Layer 8 of a small transformer language model trained on English Wikipedia (16 layers, counted from 0, width 96). Numbers have three digits each and are written without spaces.
A neuron's activation on a vector x is SiLU(gate . x) times (in . x), where the dot is the dot product.

Input weights of the MLP neurons that the questions are about. A number n stands for (n - 500) times 0.0011.
n0 gate: 508566508555545592481554672749272527352485588445481408306481480292484435673656593677622630404638412663695695421446367586282338432535282342442628420707508406496449421631484488377549504312384481321189583412566439448470643150535358489671558401384428419210421484796581477430481598648427777403
n5 gate: 441355610388285496734602634319713406553611660496454465453326431639650184580470398610341475537321727683521349569457435332547596308466315400491423601410596317365423478462405379652406598468313593920417543361411551469513309599824648296346821322469751543411471611491407571654479737504525530149
n13 gate: 674409520409671700468693359443883492695303687413270423459410617524471463561574393447193541636453727323504516608541824587578636391365374471516512521421601420731624613566537552402476615566652471669762433610467431526593545554508374324615720546615379361439436232344484262170455604464232325529
n35 gate: 310589445639608371700556518500571708588433449571595573693518568570444493283522556382414559266446493689628544647459643294526615685707614595407500623182387518280541413526447430518707448694507408339500526489625511562675585124422405312578599428558434463603392563504515642556548572297603246314
n38 gate: 610572366593450638578297335504385416479711539524633620345682257200681559634656580453387539628287319472158410500305415311444572473500358500444256545496527535370247415464439538622335246292293480556529213535524677537574568528424699597592468695533652587361481532377358723588366570317532378492
n40 gate: 518392585453378728570493623666428313456378610561704585342557628408746447560561614589435603669586631306397337583421399536435707489439404529589428563392714573555587584539569572567472678405468706475633442284528348712461346638478566199353361745419395693407323468437628528403496406619557397468
n44 gate: 401548332373466811760774419376529334339574470745598473317422235474596358371539426310544393635523487352337551773578395526374416325556440416882356365513577445482382646444553797509579439628591362452634249393452500662201604663322500296574323363433615392491693718478337321557741305534375250631
n65 gate: 532617489459475638446467439295458617658613478361425500621438537706662399576581496562315496739534691544406475459336725507467449708540500735533493443544600479354231645402470316199388649583489398518680326543449554485629675452515448457632507534862418598475398321692536439570688432639269345463
n73 gate: 457640815588477583449496226794557468373540425536375607325401524433665677453428230413508209466492590775657527351516649480540504578266551581568472426484527504349167593687383642401328401311575326356426645685607402744703476605524614368560389634648356575187404468586563449476421415551476571456
n98 gate: 457536344253665402666630512733549551488622512330492345421402384363472356387468382610476406737512586685473551504307528584472521469453410387638753557408311688504397637351568413566640421691327414500257384402441282692678492664480432627544692536626291689421386706374555519310379688400640121532
n107 gate: 408451701681532532655614568456660341596451556320440555541346608629422604544627216375512540452338408500287476438337529521427422496524363525374447635619345655542599633711232680343504391226577197275734673359484199627300626418594628345512593612639548691395520423580432632492270437281468258308
n122 gate: 637837655478596402700387575558440643312474420401633417642529678576349349471361638493341706523546554445561392238591456463676578661515432373354551583552425585437504545722308519551504409472573554588459441410594428462450733515526500571225572470243586449347451467399464342504630685346818363570
n139 gate: 678461267575679683734453442736594712759657663725481455700718488640243481492358500531484492618385744488651310369382456611590270508555434464641535549460369210612350440492484360422538406255586317610395361562547554757454609456351516554590656568654450394508621583375601588390403638611671477591
n166 gate: 477373519337452698421557417489566608666538170377508615565466531508438345564638481454643523639472587569579387605565268438369414384607674297320615639546725425241631492626527246527482332435408466650358411784523678293492683589538730365381473723544508619805485550508489275292546507560458398323
n170 gate: 443458371655623683365669372462548477646500591627625675354466449649651568466461358420469397685548436439307364706304500279323459470244568320477296460531782575504616551420566480713777779613546401438279617291382329636508435597423543414558447567782643370680645481710542538616538556455428485542
n175 gate: 468754535709732401542643370447390654482568602331384422350532685475432370313493489309359408282466461375620310605439749547525367517262588500607368670435388580453403318660561373744490496541539521507533576436631645496458464554468445430421659515415490336411497400489412780400451587462250617629
n178 gate: 254562359690552447474358538527437512567462287388458353350615523530217583390716607561613527377472534577420572558535554260573377365481629382404319425647737713579686633668648641572578477555569767427551527405592694628289695535454578507747462665524602511385400531595701278566337653252329382519
n186 gate: 525593341312553567388331496684341725243639642730309447403727358504590274224530644605671475405535258390437433444606487146564473500580421452749466465799666533357615358559599549462439374793483500479630281471651412504454513328487647587598680396452346386534500411535655828156379529285462500411
n189 gate: 294760545604489477571565395639566374767458394489541646549500477342500560677431413455504598553492500359320470411413150488653492288443598426473649701462526474375393473367346328432683303366375322580246585391640624350265527523576620292443368403524433637205522317351647295561459415586417413374
n194 gate: 541590314648759772563616430478648459423687433655400449496351401552470322422432346314644455613453248553411511492421341428613283390620567485811511481352426595527515561579515492522504373375522299568512565582418715574633466607402370680568280634593515635519496756813582448474459665302404723417
n234 gate: 534458602550533379545584477504438274598672334623677464282515418451508451372554416538535474602744602496504632492366349585527957522618153535469699259431601437461697570489531436500651249464393534354241388451667409440654462550691539496251644442484455374348544400638428275408360448597440254565
n244 gate: 602659551687468427576415198493386463530515280418435783518463508386373350727619408592298646718384372559635489511397642250422579420500650293600552538578471648621481481489575578603244537328386360221344481719562701473406356459585270457507405530603438559250514459584431420500474554507405383407
n253 gate: 587563504305516433406668508558633471742655571445549318290554496367352281293424496708525318729496698563504599436429475623222442418362425402425513400572640410337648462533572637799565642627676704399250670774392662626743638644777658324403571414587299462396313651677753290428483431344396458504
n265 gate: 472558706547674507395597588443359407751700635572701615453575347493572390617669697614507539596474719543514351384572496377514316500507518573446486533670655451599363704507424590482528382425221439655684366706621309310317632700626504497493411379404539554611420205327596458547528503553411429514
n266 gate: 536518324460349500660511461647594707597395701544418357464536378475478343246493464507749547671530479627350382522496614548515341422330657548605504556602734405418365530663430690417392518476424658478362452600396486692390457507511644394562550618391486558760574783731568337515242528337264392584
n268 gate: 413629424644756616514489543431468522364372529489432735493464720714356645667434398660407435531512540559388392396302478666434347468285420298482397402419701728433356664511467358558377562375496256585383433591467381485421599515287649711702725519258471610504429489704638399412500482475594525651
n298 gate: 536382234355568708532390431420426806500430587530373691419533433555467460245459485376489336587600631482645500660474414496544248457346544556643688314641619625564337526738459399496542416483540368444470459591266547733457394470563335529341456511508493379566518566754540615300209618396682704433
n306 gate: 547323500474358511572368579482680769500441718493460340357562881391622482456647460475544279484465370456619417682379582548515445407529638418489599348678626539598452459533285542445479544416288340611406771478270435424442478463507493317691293436731396445734532500424507504592438736382504300474
n324 gate: 276527500613754645489296470523452431575688470438496504577534371588457409557550400515162515467448986700671390477458737492419463553711587685646330369585285669339496531749356585462407366675631745430516527420504542436417496601196371639280477457528530519511485488623565545570496421534477378550
n333 gate: 504551485574526396409562382351563519552774278827508063508207539454687554370453403627465573554472366515653450578361351633527289379442672445612453316625451368484426618288661512535455600610515442578373469531481557247435404685601472360749285460580777562512455717588611633523397534731450523465
n348 gate: 592489585612462369612475493549452453500568511342300422525454460560464511472443614621363532646523394543479394308335637673446641430725366781754611581363651235408428635386467530660510411405757571684706398351521288500514582409357453451425684460600595582315486475249394465522638476644305365403
n361 gate: 556500504443471631334790633522504481597545541322567243553421504429583723679440417493245422790287478696882352576440393534492404574699470815154398589489452581550485431552264524519435395454511672614562481407661426449629612283523504628409299527516577590493646530500522482587440478599478306481
n0 in: 565615365533275767464360475674496640398426194367551321585566654379433471522374511595519580358442362787573515433541303656504531612529289417448422538634583504255400417496507717339397562507643617474466791449624427416475375336714444471766686617496457426507422338443456673337438633450500635530
n5 in: 273366643612522515605611515511518641573489710459522481723301602187328533269303300408496599436465709604460438519366538455627631467559537686452385515369336623546478262400241406408668422306570589601756410474618478438558563504470523587500574349205336289441428362485702420496640496518471390493
n13 in: 478530391676364557407428489586569599707349523336649429508492658635519684541622417541512691866460429697309238392637596385355464489663654279614451649377623611477408612281508500444460284615439425748738600620432313417459405515530226570466387461476344504628606561516534660519316496704286560569
n35 in: 645690590504401556479539486517416479652587538465741711479406657545472324306627427566362611421599607724483459465314372709507571648535566557693595467451572538615595775301461618372412360414601479303590457410343628664531500301560446445409632389543476615315429437377372503402497292589763403458
n38 in: 457532325433439414515582465291485532577335531306755516492316556504599446547417543574492484786364547480388508548343273476618340808547190572370394671559585412343218304324564368547561336686469461761415420597469578333639367221563472358532543436630581618570629532597656496236609596658671263421
n40 in: 792616357453398443765439464457628504481547353692614515460557529396740653271399576425438639283864461504432461537330376613373623684392586441637514429529698405522668401356431401461573360569338522449582434532443471710535586427543507246319299397515727540518626496626471429493332500412443500446
n44 in: 496408484573318421649348268346485468389309124568480285488508423429649634615600388631544385799747453488843429435560484444444521578536437692400227260274637613361577528552727588476465397451432381448582496488488370454535456646516476597268520630595206548389639648274330661664449407434682646436
n65 in: 584561546558503532524172444556630629438457641525679478586539369415299634394360543447377578531552419632423507359454576500421626566472380653521468696475528618489687478411348305539428440683194348604540612581734613537465546760471518639511305409526486343493452285500655423640549594559126387586
n73 in: 541485523392526337537409429417364546484508492500800626428500570564281534594542603920392364622308406595590406369340442523446528325504534519504458311538563493621712644443377620424441371395489648462359458459197639623560770593660395258351288379638507298394268492567526429431270500634639296515
n98 in: 320706578504652444471437393448651493150515518391551632646381409600711633592286627556557441512598533268489390560369530696590520676619636645511481654579339405504169496381564763589421541302347381474462349655533507543610429534239394496463459466392742399199471440419385613493574536431452478676
n107 in: 594585322618421405538267614611324730362630437667528580669342543696425469612695394475610465798356594461528493507553425411394696607707591558521507690532607514345521525388579370549609444540363756440457489587626503449355388632317536737599378496620490500563555557409566452656319555465524716670
n122 in: 297587286606571635469472531390614608400542741549486543615528472289668586507441378472574641630606315639558493193500507542587623718684455393483451500511415463425577319542493441479527299814465445465851553586476600366644444401653546425500579404396398563635375399525500418591631653435397545615
n139 in: 661422518545493467446456442518493270691674705310653281537563526669295584343489448511534533349605569656219478346326594612463725460507573443737407492418515550485496749563358562548710577640426555668572417500382602642511600635348330478370390455634337530522726648405353337768551450359438654630
n166 in: 517549466468466687544284301576326318511542642398360598622282408569391411534563368292408552254401627755672442454524493440497574357469445553413409284511534615414489571670564364490463337563604684360371433531372404558288629433549663704371389464478582472500321406590493521307469249370445445511
n170 in: 521389507469742603388843469555310385546663613629667647341652401442521609431552393479532507596623449483336476619424511458455533619303637440517531392388520345482444507479430296448653669461552448301425440373531599651486510574580274554212428617672670555707544434471500520451322399330384407615
n175 in: 469283534525473414333646510644657301374503500419562522650555550372416321493483524479810528485730304479328823556500553461759470411545538532507605529651500425382479646441472892590426490635545337630368496259517555457432549670521454469385566479507432465334658406557414394451572677599531490532
n178 in: 197419420526582318672336547255426489425653395515457413445842493558456460464272383260548467347412457376320662570540604423749453400617384519485250462526382600582456459580541615478570482472489663618662467391518684477421391626610604393628554582341468566380376463368420202540330454368377402342
n186 in: 635432567515445556489379507761493394578371455553548653466530354365550493391291594620500320565429769504321720347511657523451658522553638500330359759531648467450550365761485488459846485586572308241683592534376414708537587488746469289610500573492292515541383348566455221530388496367597455496
n189 in: 607455531352632445462409325579604395583577490458332572500292557694402479555559465441687338653712699465393517454570778581406392531319762439451556583704647639518292266490366555448487434421343361560658472703386476601428556532298507459318393600547408563427392462522259459402569429575466390381
n194 in: 745463464390592381675587425486367240560398377533328432343525697413349565828423616648607313465905565387594493378668478500434360486493439671536387587540432433519334511438552619276658511348471304595594470341638421462421634544493548400544319504519475358478673504339597557368471411511709334504
n234 in: 444451515283387407629327663608435383605594485689570469368590159328359515414489432601553481516543693583664574363636416405534355566410340531500568539538511195677751450410569334526602395582538515413337359586481645563241451752594561500262661538426585492500733440519474677859403588611493578413
n244 in: 513394510666519415481326477714491675612382438493568640299552560490467477575533273529457484479300633408516477610553683513444331435382354382497411452370345462493417788585660580598269431662559529530480727637520523722503336473589477288414487309554364457441567536541471309593559458558578474361
n253 in: 600759442518468633350453436432517453631591493482507312420428456432379784504496518392665443628462514504303486401696408379369286212424425430373474560617521397388504378627699786500748428448427309434358437532605457538400587787667493415278478589485368398297451394579737300504493408514518619496
n265 in: 599440415677493530474388529250411537496604319683537450608359534371410709533433307408402265412453592418551467541630632549276428361381485367559631627316358438527421640485398285319296622493812589358121470309456625558661648402597534438466541599527518556589684478745375697519507522431636437489
n266 in: 594440588650583637538542612217503589635489328753211577511493352500432675535365663314375489310712556341245671489610611722479394483295671565496756636443417541478664374539392515514439535403578525496518593496511497390396433374457561655653602449507549429454723472584461587450602645458377342532
n268 in: 411626692438528650546435419539486518415346714533472604313582573778362585667543572554446518385330550446355557416529565355276416606353624412216590600616500574710540584378405413450455461589547379692681526468697401530436493387363416767511208702377511529267486468726596408514575370591486439612
n298 in: 497573411343497606436400544582520666550411715559507422286401521380660276623621565459639507537518408590578605584386357483521603382548622307452465422351564624500427770716322315602527442575479770455433647514240544468537658437552525382296500567482439263706400514305405517562381534540687531465
n306 in: 515450568546600591571424545293485435732435504773586591661580632250527564409492382356566481537692485424345240539615527697638361478485481754504600263515429634629296410370461496337309633359317394450359825447413591302496557399634317552680310586555642431515670730587254571500598571616458553542
n324 in: 481679380454422632612530601628511668622500496722395606782258450394508673413515640511711508765556339500628387408374508446550480463777447605245397669581608481539519578523542436526262386381295564730488569504519699374769542434584337459584613450280675511655408203680327433576583544489429579546
n333 in: 611620618537402482486471592368361540716590557613457463648680323346351529382602716522438239496409521565479596434724599598598299454594443507673424586628567208319708448421434363307441284599666435656459577511525668380550313647764496475507529563459677410532559543187614465602539609546504443446
n348 in: 477480631634444618543303423423490681448486470503567356493743503449370540366490734449373607547293450752497550297466497387623435370405490389639360577411523540458644431686620604456595497516561362333287559487419302412560456738476462540643429337346707439666451408682292557630524503656470587538
n361 in: 337522377622685398478540377562634401549482667478468447331478407369263736112386592387285547453385439610601554441401689600364543410595283451489360443519633639410611407533611735482493412597438682589737571681602406515716485586628575550540678586322558588449635599292642457599587471364605395426

Each question shows a token from some text and the vector x that enters the MLP there. A number n stands for (n - 500) times 0.0048.

" G": 497369340343403290516458553453527589447395643606490610528251507450523495663512502525391352531495417550583482541447373622553613466562524503440336440548478655457461494450661523387388380477585530205604487556488358463492553642394583645593456438590641701589552333364563627685402575626252482352
Which of these neurons fires most? n107

" Joseph": 710524545458508195411495623512445528457734616668501628299502492374437496529575604528388622426467437654703532540547527604565314406577567727374311669408527660615413477484555507475329579797555320422441373512540504402485470556524509557526666578513505549681608358548346450581454281495465468444
The most active neuron and its activation: n265, at about 0.43

" |": 535544413555516401595393611338465447592484529521558555332504505487485447692380543447375389315693431537655486453493556555688811473525575425440386689291453557504498562575552694517478546673638483484624486642552418434563577614467406539575564518677514466637572490655565426498462389503522466471
Which of these neurons fires most? n189

" ent": 547712470284513474541455480597398680439446600404472572489264560413468493685468478355495538437575506600567502434547560769493710430552361465575507574413382527343261383469638453514441443375587597344450545607641592434567334575568360440551606430331373585618458561456505599544628377517522710332
Which of these neurons fires most? n0

"O": 529405706457521236526472560549480475755573831516455583440335437289411396433553373342543528477562517592512448533476410591563462581604597416238448732444571584463484565485704629405493461439504444256539436520494504472468604553434451561628628426595305591557505587497591388474379476351509684575
Which three neurons fire most, strongest first? n107, n253, n35

"B": 586569607546449239585437484410333599649366546464432724416447459404542471509430567513249492535656348498513474734420353401536641326398799407213487556586532543468441462409478576381417315573694483436558613415576257421495433468440545630621631550527493414624610386403401471476551585325581610348
Which of these neurons fires most? n139

" Cal": 633469558353537433495389598603665559341396613614383569407443429408380486414592646453395489435547301577458560327712603641537616447672502506465421542346517636652457327427675428515458654676612608254491452450361469363409460627581383457492363404445445581589594461303373392434466495725583528516
The two highest activations, in order: n38, n348

"ross": 673605774547603601568325505505468487556426540447402532328749695584402733366371433394415459600576384579423495540434493602469603356354569750431459607488524706421690444463531520446392392404484558379519537459478320556341586547554512512443719512587726506620655439499272455469470367463622433287
Which of these neurons fires most? n348

"ergy": 708580575360474358515375584554446475511510590453237640209525387551239548592496540470414547600562493579511508466699515624460479484447640506431483629318305636383488495395450556386313619617527457534477694428610493603539772546492549380470438539591555468731540532542500437521440128559510625361
The most active neuron and its activation: n38, at about 0.34

" a": 557585397278489484583283585530524449395464661576401613647459397460206491490428527564390495436509575365558483595513417641454637319460513416389407516202501555488276512329476674398397657419423394468491450455442606379542526574453400640562628441535504467534512631479673496427585539584424462357
Which three neurons fire most, strongest first? n98, n5, n170

"iz": 703575612533437376535482620452603313448569556346356494319470631387395439524553652444552488549602329416557653569384693541524445590499422478486574602552492757443313556308462572626518494387412367358543346577639671569541567647478539268540513525717561359660687388577301458510446381591623587404
Which of these neurons fires most? n175

"4": 547573252455509489564340401575506518523519591433550774605476459533602474418529590418345425320591227532659449588500551657506626536541639372402324549549465456439527429478567765443398530510461610590500503342366495469614333699403425568389402429522351735434743500541604492493438577642435614396
The two highest activations, in order: n40, n324

"ney": 645739692632449320434309361590477419647290727418550661407502486601370508518522628438452505503577308535504412607663558582594457539502620541580384657350543624416568504518530579456430432591497675430532725516490675481450572526503573414479662489746523382478783448522477617602422311448420471413
The most active neuron and its activation: n244, at about 0.76

"2": 415582404469417464549460550546481415609342534460530723503405483291501416598420698543275411389689501781636417698707426585455590471389484379469355638506460685534391411463399485553304418350628555593671515309459606567373586584598484603459455568635585584681519516448413501578495556542514499565
The most active neuron and its activation: n253, at about 0.33

" ": 410550318375572451452420581435385568604504595434486582432282398426400423509465486424499309418571461603591467586548449688630845490523538350556321679285474529519405434518482598532502516435537361576554485639560461501491569737503283590555400546591549457385546503554568482532522581526597591471
The most active neuron and its activation: n98, at about 0.39

" known": 300683357251426434543437588386400491584364547514554624562492592355283538575570502465501523407614518508574541639640434655464547510634502334550425568237555702423344454490611521372523644315641450603575508371560426392464517492465511461513618458523484428727556460599690494617536319472324648450
Which of these neurons fires most? n73

"mp": 360403601399420423499512486511534397504530588259598402403457565418569567432667559293566434553557448633594581676603559560445522532508507685202313458552414504315508385549683549449302435646419464273457572461557527353345385422681500410475616450479299476765466475324530372460641591509548435278
Which of these neurons fires most? n361

"ing": 296660472392603587567341592658312445547383521594424680438472435364371504602447579483336598502538581416594472555542463615517710715586465406504492546304528585486294453390623596322385576363650475503468615461526496542493409313420564396495577460563570421705631530626592560581284454535595738511
The two highest activations, in order: n0, n253

" Al": 621532444276505419376398559514533582342446638565502671238454491474392422468569511462389513442618460522689493461664427673577656331584578521599477548455467606369528598481568414539417594553526548156611527526379480393429632516571459547488491523411514590559635447308332291508265665555542473567
Which three neurons fire most, strongest first? n298, n38, n5

"-": 437445279381449534552403456557421352567506627405438702382402408369470551298502414285300500424592318522652471454451506674684547483456515366403538603525208434530459384703553601519444331445534281527502577502547422403690591335569455387466502507647416615686667403228632464393570499539615427376
The most active neuron and its activation: n361, at about 0.73

" with": 373650529382668343569417567562408510501541622635517704542381485317438541553449565484487407492584485412625488482521336567600669565575378463622469661148602566397276588618599584335475469437588461507590503636548503458535486529500453566562433398677455498688591616532550478571451482528425545488
The two highest activations, in order: n194, n253

"lected": 347617439399512488462548603479444608583345569522287688426425574477220652463503673436424390427541619478593514348475525681500576551664529501383344534294515550566424550541691589492346523335654416669602513361559450455422428437388481551496683404580548531654696423503593484587506268584456644423
Which three neurons fire most, strongest first? n268, n324, n361

" M": 583380410381549439563373454386585552434452564499578717491455427396505364645531472449490401505548347520610490549471385682541562550540600464419387464522543621432468258513528696469403488625543600149623736440487415488587427707368513580516570510444586625580534375318517498647289638649348538513
The most active neuron and its activation: n139, at about 0.3

"ically": 513545364400471676546545388539389295651592705376397673406489483559360569494499537495512571426636559514561495547497414630568671577515349537561355548300365653339418446618563471456385537289796691668579495494582710369520637610553535472380494433673576500489580444524495570572430409524350561453
Which of these neurons fires most? n324

"X": 684489470576397252533435364422210392589350734486476647428518457477558450657525535527482579471661350510570471591385473526710485570496610374075576602509510642516653376391489531561445503548664646449487593499611538529427734595501639601476573562742472533526585532717357482604507411642395588374
Which of these neurons fires most? n98

" T": 498439425218466380562441581364432679502536642541480588449314517418470537791534498390405349567606538496484515543462485636542644488568450277527380492455488600365440489436615491402443342627542644186503609453422408519556528673524362537564576435637620608608483431180460432594401598587516547419
Which of these neurons fires most? n268

"0": 317538278270550492527453623379495432619574665430424654363344523357475448482555547525263485368639443502539583573562383566578605578391592325484298642331531490474621456478576597420479507365568436584551484606652477467387736641629331576559446271665434432583567571365421534476534418561373543428
The most active neuron and its activation: n13, at about 0.19

"b": 619650555455558348512208673603610633626311530559356557377319443355507588424458376427463535615509448352448429609509439442440533616502406532467326501601586534453379471504586690404500326530467642313509425610524605379453324661585529439480602646318602519792518297459537544527437497352525519467
Which three neurons fire most, strongest first? n186, n38, n139

"ters": 505656658369469437639342672537490459504482453325389598455569448497302487678504545427387523610646366498576471682474651605401478534357469470507363597249566615481515585500615516458365463672681579542472775462557338475521589513456424410444433462706573446638497562521480541503505230602685583380
Which of these neurons fires most? n348

" written": 279686384242525409522391573452431425537406570495474696484307554359216660571590583390427422517488480501713501419487606631545601573617505459547489573299606650468395408541555496371440612379567346592553531511647594298399402484397544536492621475616567388699627583567654584666446327540484564428
Which of these neurons fires most? n324

".": 596544435472549283396375567393145506545355359518534847524530526526522396508531512384205532541683546383511580460532539735658529438336573657494600624466605576459572493416582696509546470678595426441531506511586458511549427677471502609491560523611415506483552394556487379409366188555528526404
The most active neuron and its activation: n244, at about 0.33

"G": 568417417335441270504416542571555522513445673594387416363175472607550458571362494378404385624554492524613501529511440622641600604616485419366401533622573634410526635524639569364316398273372384272574460509437301408437554521478425463660522521567460492601611452292628547617509597461402682431
Which of these neurons fires most? n107

"e": 619735678656405403374461515364405379652603578384393545589562520450292381420482558634524567487499392524636521552520402486661454560345538428475346603504428709470419634555590531531514489748619523399457450666468599531421587491544576478532736550823519508626593344419506432529444387756290514365
Which of these neurons fires most? n244

" In": 544632499438491550636396548510440620565561614574460520442384419433490479512587447283442558502590625603731617486593369664462704480456681315610519802250708568363384416556624525509484556348490404419643552544563549394448549519546471509511594413469653563479533717512652455592405545464561542544
Which of these neurons fires most? n266

" H": 533445446270509351481343381500466590399436558641489665503259440419449487598524427342408430437535369501457547579552465595477607553720458352500507572533379453439449404447564615365370558696407565179482572405357520616658428652556449678458554472645573629621647409290587507567410611600410508390
Which of these neurons fires most? n268

"–": 344543260350386410513484619554403440592534611622456614342324489354412401501391522481387404502687522429557485524513335613719634590487552409504490719306479518468567498648703588397541449496631277593514598668610390392510621711649315488567567399623479539469617548530504374481522502562399550376
Which three neurons fire most, strongest first? n234, n194, n253

"3": 470628325402399376586405532538469542480624596564590498347414535617354546534337587503493396539468345584478472456421444664607589476438632503258294557647516629683371310386586790427462441539454578649518531372553474475461572660588284618455471646691449476622635538507491427376434527677495571392
Which of these neurons fires most? n361

" Sh": 543604500311489367560337466477450495447569570646594612493207477585512507589489476374458363494550534503476486599510468721587600318467514389538583446545479491404545403447519422569462401635637474169604482582384379562559591672505339594520497483591687347700510440255420442616306606617462569447
The two highest activations, in order: n298, n333

"f": 638716448353527365629333455628521488500455515571471555484349379354361526424357413483385515438562478369315549391547526515465560540511486461424447610536550398234576405447531484328416515478547525236472559585661454549417586886600519549677618566426369539726389471393462573605356338481462491412
The two highest activations, in order: n186, n253

"W": 564636475327568341615267543431472487555456588658367688497288390537485379557482465454422497528596395487435530455375299682536651523540313472485415716378628509369529459451582576289455433425536498287572535585355391446407556648454356557613548464589574526494565514516593523697371688382454650423
Which of these neurons fires most? n107